Layer 15 of a small transformer language model trained on English Wikipedia (24 layers, counted from 0, width 128).
A neuron's activation on a vector x is GELU(weights . x + bias), where the dot is the dot product.

Input weights of the MLP neurons that the questions are about. A number n stands for n times 0.012.
n69 (bias -0.116): -5 26 -16 3 -34 1 -8 32 16 13 -8 -7 24 -29 -5 -11 2 -14 -12 -41 -11 5 -3 6 25 -29 21 -1 46 -1 10 -33 -23 1 18 -26 2 18 9 -3 6 -1 -26 -22 -1 -15 19 7 -12 13 19 32 -9 1 -11 21 -2 14 -1 37 4 -7 -6 -13 3 23 19 -1 6 14 11 -10 -30 -6 -8 2 33 14 10 13 10 9 11 -10 -3 -24 -26 -52 -9 -10 31 -4 -19 -36 12 -20 -54 -23 4 -4 -3 -22 16 -39 5 4 15 14 3 6 -8 30 5 18 -5 36 -23 -38 8 10 45 -1 1 -18 17 -3 19 22
n111 (bias -0.127): -5 -12 20 13 -20 32 6 48 -5 2 12 -24 8 16 -16 1 -12 -22 -5 8 -21 6 9 1 -4 44 12 13 -15 -16 29 20 4 -2 -1 8 6 -2 30 7 12 6 -20 -13 9 24 -15 27 2 19 4 -37 -34 -2 -3 0 30 -30 -25 -18 13 22 17 6 -4 -16 -17 13 -22 -18 -27 -11 -5 33 5 31 -19 19 -4 -3 -1 27 41 -19 11 -10 -8 13 -28 1 16 -2 -38 15 -13 41 -40 -5 48 -25 -9 -14 6 -11 -6 -8 13 -22 6 -18 9 -24 25 -17 -43 -6 -6 -6 -27 -27 31 10 -8 -17 2 -5 10 9
n131 (bias -0.119): 8 -23 31 -17 -5 9 13 -34 -13 6 15 3 -14 52 -9 -14 -31 -2 13 23 -4 -2 -14 -4 26 19 22 -3 30 -22 -23 16 -27 -25 -42 -8 10 6 16 -6 42 2 6 -4 -1 -1 -4 33 17 9 5 -5 2 21 47 8 30 -8 -14 0 -11 20 34 -11 14 12 3 -22 13 2 -1 -6 -1 19 -10 14 -4 -35 -18 -18 15 20 -14 2 0 -2 -10 8 -3 13 4 6 -14 -23 9 12 19 -17 -23 19 4 -28 -33 5 24 -4 4 30 3 -3 2 -30 -11 -12 8 -4 -19 -20 35 0 6 -47 -28 0 0 -17 -8 5
n137 (bias -0.094): 17 14 1 22 -11 -20 14 -21 29 -6 -34 -2 25 5 2 19 27 18 -8 13 -55 -12 16 2 15 -4 27 -5 -19 -25 14 1 -22 24 25 -15 6 -2 7 21 0 7 20 -15 -53 12 -17 25 11 11 10 16 3 13 -16 23 28 36 8 -1 1 -2 19 2 -19 -36 -4 23 -16 -8 -8 -6 -10 -33 -11 10 -4 -32 -2 -6 19 -26 8 -5 -42 18 -10 -7 2 7 17 15 -1 21 10 -6 13 -8 -3 11 21 19 -30 22 -4 -18 6 -48 32 13 13 -12 -5 -43 -14 -18 16 -63 -35 -13 -11 6 21 0 -8 8 8 30
n160 (bias -0.154): -12 -3 -5 -12 3 -44 12 -6 32 -13 -9 1 23 26 29 7 -9 0 -15 -43 22 -29 -40 -1 -6 23 -4 -3 -17 55 -24 32 3 42 -1 4 -15 -24 2 21 29 -26 -3 18 -1 -20 1 6 -33 -8 -13 -29 6 -11 5 18 -3 6 -40 9 11 16 -26 -15 7 10 -13 -1 -26 48 -6 13 25 -1 8 -11 3 -22 5 9 -4 24 20 -26 43 -14 -16 -11 7 30 21 -13 -16 -40 44 42 29 -38 -18 -6 25 11 -33 -20 23 7 -13 -6 -20 8 18 -29 14 -19 13 6 42 -31 15 20 14 -28 -36 -3 39 19 -31 1
n195 (bias -0.162): 1 1 9 1 -9 -6 -9 -1 16 2 -9 -21 -21 43 1 5 -1 12 -2 -6 -28 2 30 33 -10 22 3 17 -19 1 2 -10 -40 -8 20 13 -35 4 -4 20 -21 -1 17 -23 -19 -23 -2 -14 25 17 25 3 11 -19 30 -10 -11 25 37 -5 -10 -4 45 -36 -8 -10 -47 12 19 19 -7 -1 31 20 4 -31 33 -4 -25 42 3 -2 -22 -7 -35 9 5 -17 0 17 5 -18 3 -10 -44 36 5 7 -50 -15 -19 -37 -7 27 11 7 -2 2 -6 -14 7 -33 -29 7 1 -27 3 -11 7 22 -6 6 -28 -9 5 28 29 20
n225 (bias -0.163): 12 -11 0 1 -17 -16 13 4 15 -18 -24 -12 12 -4 0 24 10 27 -5 -23 4 0 14 7 26 1 -2 23 3 40 -1 3 -8 21 4 -33 5 9 9 -29 14 -6 -13 21 -15 -13 22 -1 34 -5 -31 22 1 27 -41 7 6 -10 31 0 -49 42 -22 6 29 10 -4 0 20 -2 15 -55 -7 7 19 14 39 -50 2 -13 1 18 10 21 -4 -19 43 -10 -14 -7 18 -10 -22 36 -14 -35 11 -65 -20 -15 -9 3 -21 12 -56 22 -1 34 25 55 5 -24 -21 -15 -44 -22 24 5 5 -14 -3 -16 2 4 16 -13 -2 -28
n288 (bias -0.124): -53 -18 40 5 -1 12 -18 0 -17 -5 6 -12 8 10 -6 -1 2 22 -20 37 -15 -4 -22 -17 16 -7 30 4 -2 26 53 -1 6 3 8 -14 -8 13 9 27 17 -4 -31 30 -33 12 4 37 14 41 -8 20 -38 -14 -22 -10 6 9 8 11 -9 27 39 3 -8 7 0 1 32 3 -13 0 -12 -9 15 0 -16 23 12 -23 -27 -15 26 14 11 -12 -17 1 -30 -18 -12 -27 -2 6 14 13 15 -20 -24 -7 12 2 -29 -8 -11 -12 11 -6 26 6 23 81 -17 -14 -4 9 23 -31 -29 -18 0 -25 -12 -11 -22 -16 15 30
n296 (bias -0.182): 34 -3 12 5 -52 11 11 1 27 -7 20 19 -15 -6 15 5 1 -19 14 12 -20 25 5 -2 -8 6 -13 -12 -62 34 -25 26 -12 -3 12 9 21 -14 38 8 11 12 32 33 20 13 -1 21 16 2 -25 -10 -11 4 -55 1 -10 17 -15 -28 -4 -21 4 12 12 9 -18 36 32 10 18 2 19 -1 -14 1 12 -26 18 30 -13 15 41 23 -3 -31 -41 -11 9 -1 0 28 5 -48 9 -2 23 11 -14 10 18 27 3 -19 38 -5 -3 -44 -23 -13 -17 23 -36 21 2 8 -22 0 -15 -4 17 7 -14 -13 -22 -15 -10 -39
n348 (bias -0.046): 4 -94 -42 3 -17 25 15 -28 -30 -13 7 -17 19 -9 -1 -21 5 -8 27 -6 -51 -9 42 2 -27 -1 -52 8 3 9 1 -32 -21 20 -22 5 22 7 2 -9 10 -8 -22 13 37 12 21 -2 -17 -1 -1 -7 82 -16 16 -1 -5 0 -10 68 6 -9 17 -1 7 33 -10 26 -2 -18 -21 -25 18 3 -16 34 5 -8 19 43 -4 8 20 -51 6 17 -3 -18 -3 -21 -2 -19 -9 -6 -22 28 -16 40 -14 14 12 -1 -1 -24 -9 -3 -2 9 -3 9 -15 25 -18 -46 31 0 18 -1 5 -3 -6 2 -26 18 -6 8 1 -2
n379 (bias -0.101): -30 -32 -18 24 21 -16 -3 -8 -11 11 8 2 -20 -16 -33 1 26 -4 -18 17 -21 -15 3 9 22 36 -21 17 -19 -6 11 39 -27 -6 16 -45 5 -4 -20 21 11 17 24 32 -11 12 -3 -47 -19 -2 28 -4 74 14 19 3 4 4 -49 -7 -11 5 10 -3 3 5 -11 -9 8 -42 13 9 18 -1 -27 22 1 -27 16 16 -31 -4 -1 -15 -7 -13 12 -5 10 35 16 8 3 -31 -27 3 4 7 -1 7 24 2 -17 -21 -28 -30 4 2 -13 -3 3 -6 5 17 5 -37 -21 -35 11 23 -18 37 -10 -2 12 12 13 -19
n384 (bias -0.129): 9 -9 12 17 -15 17 8 3 20 -19 -5 17 -4 15 -28 -29 3 14 -10 14 20 7 -32 -15 -29 -7 42 1 15 0 8 -22 -1 11 -5 -35 7 -13 1 -2 -7 -2 -1 -10 -9 23 -1 -23 4 7 -3 2 9 20 -9 35 29 -51 -13 3 -3 3 -31 5 13 -11 -21 -41 15 -10 -7 -25 -26 -8 22 -18 34 13 -5 20 8 -19 -16 23 -20 -25 -11 33 22 39 -21 -13 -5 2 1 -8 31 2 8 11 13 27 1 25 -18 30 -7 7 18 -18 17 -2 4 6 22 24 -9 -20 1 7 6 -5 -20 -10 -27 5 14 -36
n469 (bias -0.159): -8 35 47 -6 18 -19 14 -18 -5 15 37 33 2 11 -4 18 -35 -22 23 -9 -31 -5 -16 -5 3 2 -6 -4 3 1 7 -2 18 4 -10 3 -4 34 29 -23 14 1 -6 8 3 22 2 5 -4 24 4 -22 -12 40 -10 8 21 1 -3 -28 -21 -8 -15 -20 -27 -4 9 1 7 -9 -1 17 -4 9 2 8 -14 10 -7 10 24 -30 -1 -23 27 -22 1 26 25 20 4 -18 -18 9 16 8 -9 -22 12 -3 14 -26 -22 -6 9 -3 -5 -36 -13 -42 29 -6 22 -9 -1 -10 28 -19 -16 -8 17 -19 -27 -2 18 7 -43 -22

Each question shows a token from some text and the vector x that enters the MLP there. A number n stands for n times 0.06.

".": 14 -22 -35 -8 14 -11 -27 -31 -14 4 5 10 -23 9 11 -3 14 -42 -1 21 37 -8 13 -1 -9 -1 10 -23 -7 -1 18 18 51 -14 -9 11 -19 12 -28 -17 17 -5 -9 -13 -10 -11 -25 4 -5 -3 11 -8 42 16 4 -17 -9 5 13 29 10 13 -10 -13 34 4 46 9 13 3 -23 32 -15 5 1 -25 -6 -13 -9 -2 40 -15 -2 -23 -21 7 8 16 13 -8 -39 5 32 -2 -9 -21 -17 9 -3 -2 4 17 17 9 -17 -9 27 0 -30 15 2 8 -3 5 -7 60 -23 -8 -17 -12 13 2 30 9 7 -9 -41 -2
The most active neuron and its activation: n348, at about 1.2

" local": -1 -33 -5 -37 9 0 -23 -41 9 -14 13 6 -12 6 26 -10 7 -17 -16 25 23 4 7 -8 22 10 -22 -7 -14 -15 -1 39 47 -17 1 12 -24 0 -2 -27 10 -1 -19 -17 -3 -14 -4 -10 17 -2 8 -5 32 0 -15 16 4 3 -3 -14 16 -15 -2 -20 57 -5 27 37 20 7 -30 26 -2 11 30 -21 -11 6 5 -32 27 -12 -3 -6 -11 2 15 12 -17 -8 -3 -25 28 3 -1 -16 -5 -13 -6 19 3 6 4 12 -20 -46 37 -6 -15 1 15 -3 2 -22 34 4 -32 6 -18 -24 35 18 16 29 12 4 -6 28
The neuron with the highest activation: n131

" part": 7 1 -21 -6 0 -8 -51 -33 2 -7 9 1 -1 17 23 -16 3 -9 -12 9 6 -19 23 -14 -7 24 -17 -7 -39 -11 -1 18 12 -22 -4 -6 -19 -11 -1 -10 0 11 -1 -30 -24 -26 4 -6 25 7 14 5 27 -8 -2 10 -18 27 17 -4 11 -2 15 -36 18 -5 45 3 27 -13 -16 47 -9 10 5 -23 9 31 1 -16 36 2 19 -3 -18 12 1 22 22 -13 -37 8 5 -12 -28 -39 -3 -24 11 19 -38 -11 31 41 -8 -12 5 12 -14 -3 11 3 10 -5 24 38 -28 13 9 4 26 11 0 -2 -12 -18 -20 32
The neuron with the highest activation: n195

"ite": -8 23 -19 -22 11 -27 -33 -19 -3 -6 6 20 -18 1 25 6 28 5 -3 21 25 -3 -16 3 15 -15 -8 29 -3 -13 -21 25 13 4 -7 -15 -26 -15 -26 -7 33 -24 -23 -10 -7 -9 -22 16 31 -2 6 -20 13 14 -10 -16 -27 26 18 12 14 -13 10 -28 13 -15 -13 19 10 12 -28 -9 -17 15 16 -10 13 13 5 -14 12 12 -8 -22 -9 -9 13 26 -2 -13 3 -9 35 -7 -9 -37 7 -1 10 20 -46 2 12 8 -36 -42 70 2 -14 18 15 -1 7 2 13 2 13 18 -12 -20 35 36 19 17 6 -34 -1 -7
The most active neuron and its activation: n225, at about 2.1

" of": -8 -8 -13 -16 2 -10 -16 -22 9 -7 -22 -5 -3 -8 18 -19 16 -9 -13 3 23 11 -3 -2 0 18 10 -11 -9 -4 3 13 33 -24 6 -20 -7 5 -27 -9 17 -7 -7 -3 -3 -21 -38 -15 19 -15 0 -34 43 14 -22 23 -6 9 14 -18 24 -11 -13 -10 42 -1 27 18 -8 16 0 26 -11 24 12 -24 -22 23 18 -18 39 -12 -30 13 -14 6 13 5 3 8 1 -3 14 -22 -32 -19 9 -33 -13 -2 -15 12 -2 25 -17 -13 24 -4 -10 27 11 -10 22 2 20 24 3 13 -30 -27 25 15 45 18 8 15 -47 20
Which three neurons fire most, strongest first? n160, n225, n137

"s": -14 -15 -35 -34 16 -8 -39 -27 -16 -14 9 3 -24 -4 23 -10 16 -4 -14 22 26 10 3 -16 4 37 -9 3 -16 -19 -8 3 33 1 -6 -5 -22 10 5 -4 10 -21 -16 7 -7 -10 -19 1 1 -24 -1 -18 33 -16 -32 38 14 4 8 10 44 -6 9 -2 33 -9 54 6 27 13 -19 11 -13 22 1 -21 -11 -1 12 8 26 29 6 -33 -21 28 -5 17 9 -4 -34 8 27 -1 -22 -29 -5 -12 -3 19 -27 26 5 27 -24 -20 12 -10 -14 32 -11 10 -1 4 13 29 0 -10 -16 -26 8 11 3 25 7 3 -11 11
The neuron with the highest activation: n348

"na": 1 1 6 -40 -5 -13 -22 -29 -17 7 -22 18 -8 30 12 1 28 -14 -4 8 32 4 -24 -24 5 20 -21 -13 -17 -15 16 -9 29 -18 -6 -2 -64 -6 0 -41 31 -5 -39 -4 -5 -2 -1 3 20 3 2 -28 -2 -2 4 -6 -1 50 10 3 21 3 -2 -11 9 -3 15 13 -6 10 -16 63 0 21 26 -20 -11 5 7 -4 19 -4 24 -13 6 7 20 13 -19 -36 -8 -2 57 -12 10 -44 6 3 6 30 -24 -11 14 17 -18 -24 39 10 -13 12 7 13 1 -5 8 -2 -37 -17 12 -34 30 32 -25 21 16 -8 -5 18
Which three neurons fire most, strongest first? n288, n131, n469

"ly": -11 -16 -7 -9 11 -7 -35 -8 14 11 -5 -7 -9 -1 22 8 20 10 19 35 18 7 5 8 27 5 21 -4 -14 -24 3 5 30 -23 -2 -3 -30 13 -1 -29 23 -19 -26 23 -29 -22 11 15 8 -18 -1 -6 11 23 -21 22 -15 1 1 16 11 -39 -9 -39 39 -27 29 15 12 -3 -8 22 -24 -15 19 -29 -34 7 -13 -26 58 17 7 -9 -5 3 39 7 -5 -8 -37 17 23 2 -1 -30 -2 19 -11 4 -19 -9 -15 0 -25 -6 24 6 -1 17 9 -10 -9 -9 28 1 -5 32 -6 -21 -13 13 22 6 7 -14 -4 37
Which three neurons fire most, strongest first? n225, n137, n288

"or": -29 -9 -11 -23 -1 -21 -6 -16 -4 0 -6 2 -12 32 -5 9 12 -20 -6 22 3 2 5 -6 -4 38 -4 16 -12 -31 5 10 68 -19 -6 11 -50 5 7 -2 10 -3 -54 -42 -8 -14 -41 -18 -1 -35 -10 -29 12 0 -17 7 11 23 8 2 5 -3 0 -23 18 -12 48 -2 6 -1 -5 46 20 28 23 2 15 2 -5 -6 32 -19 -21 -24 3 8 4 18 -13 11 2 11 18 2 -11 -19 -18 4 28 0 -31 25 19 28 -3 -28 38 1 -14 16 1 10 19 -16 -7 25 -44 -3 -7 -14 40 27 13 29 5 5 -25 5
The neuron with the highest activation: n111

" f": -8 -19 20 4 12 -18 -48 -13 11 -9 7 8 -7 22 20 -10 30 6 -21 -1 19 6 -21 -13 -18 16 -8 -8 -4 -5 -3 9 33 3 -11 16 -43 -11 -12 -16 5 -22 -28 6 -6 -9 -5 1 25 -9 12 -24 12 18 -5 19 -17 5 -22 1 18 -17 34 10 25 -25 13 26 -6 -6 -5 9 -19 -7 1 -8 -5 3 -2 -13 28 -5 -5 -11 -16 9 1 22 9 -2 -17 -2 40 -28 -21 -23 -2 -25 -22 18 -7 15 25 8 -6 -11 40 9 -27 47 31 -22 -14 -1 25 42 -24 -6 -10 -17 58 24 20 26 -8 0 -33 21
The neuron with the highest activation: n160

"-": 11 -20 0 -36 7 9 -13 -14 -5 -7 -12 -11 -26 -1 18 -10 -3 -6 5 10 24 -19 -3 12 2 9 -27 5 -34 -5 7 21 44 -10 3 7 15 23 -9 -25 -5 -11 -33 23 12 -21 -22 -2 19 4 6 -4 4 14 1 -15 -23 16 -4 -13 8 -10 -15 -24 11 -8 23 15 27 -15 -22 68 -9 32 9 -14 -33 -3 28 -11 67 -5 -12 -16 -16 5 14 42 -9 -20 -17 7 43 -12 -22 -30 -23 2 -3 -12 -36 21 3 16 3 -3 34 0 -24 12 0 4 2 -8 47 7 -5 2 -7 -33 18 25 46 28 11 -17 -10 13
The neuron with the highest activation: n469

" in": 8 -28 -26 -16 32 -37 -24 -22 -14 -19 -9 -9 10 2 -1 -3 18 -36 -2 35 14 -8 -1 0 -5 14 -3 -19 -18 25 -2 -1 43 -32 15 8 -31 -3 1 -13 14 4 -36 -14 -12 -8 -6 -3 13 -3 8 -4 34 -10 -17 23 -3 16 9 -1 4 -12 -3 -32 50 -17 7 13 0 -23 7 11 -9 4 1 -15 -16 -1 -5 -11 36 2 -19 -14 -20 19 9 5 4 6 -16 4 10 9 -6 -46 -4 -6 10 13 -16 24 18 21 0 -1 6 25 -18 8 2 20 24 8 35 46 -39 11 -3 -9 -14 33 19 12 4 3 -13 4
The neuron with the highest activation: n379

"gi": 6 -17 -22 -38 -11 -10 7 -34 -3 -6 -18 19 -41 0 34 -16 19 8 3 28 41 -12 -13 -2 -3 13 13 -11 10 -23 -4 29 34 -19 -3 -1 -26 19 -40 -15 20 -16 -35 -14 15 -16 -13 -6 26 -5 -9 -28 0 6 -5 -5 -21 3 -15 0 25 11 0 -24 49 -11 11 0 13 -14 -1 33 3 17 27 -8 -9 -5 0 1 65 -28 -8 -17 7 6 13 5 -18 14 -18 -12 29 -1 -52 -21 -3 3 10 34 0 24 19 23 -7 7 17 5 -4 -3 -15 21 -3 -17 27 50 -15 -19 -5 -25 24 19 39 9 32 -9 -14 -3
The two highest activations, in order: n384, n131

"e": 4 -8 -21 -13 29 -8 -10 2 -25 -26 -3 14 4 -2 -4 -21 40 -9 -5 12 8 2 -1 -3 9 29 -9 -27 -10 -15 -1 2 37 -7 10 -9 -39 -8 -12 -7 30 10 -9 2 -22 4 -1 3 7 -13 12 -44 19 43 -12 -5 -31 33 30 23 15 -19 -3 -33 8 -34 50 14 -1 -11 -8 33 -1 9 -3 -37 2 9 -3 -15 13 -1 -20 -6 -11 14 -6 28 -7 6 -8 2 32 -4 -2 -37 -6 6 -21 22 -14 17 30 -8 -9 3 41 12 -20 21 8 18 16 -21 -22 27 -37 -5 -3 -20 -9 23 17 17 5 0 -26 -4
The neuron with the highest activation: n379

"ring": -18 -10 -1 -9 9 -3 -7 -3 3 -17 -13 -10 -18 2 8 7 -1 -34 -8 43 22 4 -12 10 12 19 6 -6 -13 2 4 3 46 -25 10 -10 -13 3 2 -11 20 -23 -18 0 -13 -9 -9 13 -7 12 -8 12 15 -6 -25 13 21 -14 24 -4 24 -2 13 -34 4 -41 13 33 -10 -20 -21 0 -4 3 0 7 -22 13 -8 -17 52 11 1 -27 -39 23 21 20 6 12 -11 -13 22 -8 -13 -24 6 3 28 -3 6 10 23 10 -12 -18 -16 20 -9 17 -10 10 8 -9 47 18 -29 43 -20 -26 10 30 37 -11 7 -20 -29 11
The most active neuron and its activation: n111, at about 1.9

"ri": -4 9 -18 -64 -11 -25 -14 -37 -2 -3 -3 27 -32 20 43 9 25 3 12 0 43 0 -16 -39 -5 14 -9 -6 1 -26 1 5 62 -20 -9 0 0 22 -35 -25 1 -7 -36 0 -5 -13 -2 -24 -11 -8 1 -23 5 14 -16 3 2 24 -16 -15 12 -20 15 -3 30 -20 33 27 10 11 -10 39 -4 21 -4 0 -17 -2 -11 -9 46 1 -7 -10 -7 1 11 22 -12 9 -8 -18 54 -5 -25 2 -4 -8 6 11 -27 17 27 25 -28 -7 4 -17 -2 26 1 13 5 -2 2 33 -19 2 -14 -13 25 40 21 8 25 17 -10 13
The neuron with the highest activation: n469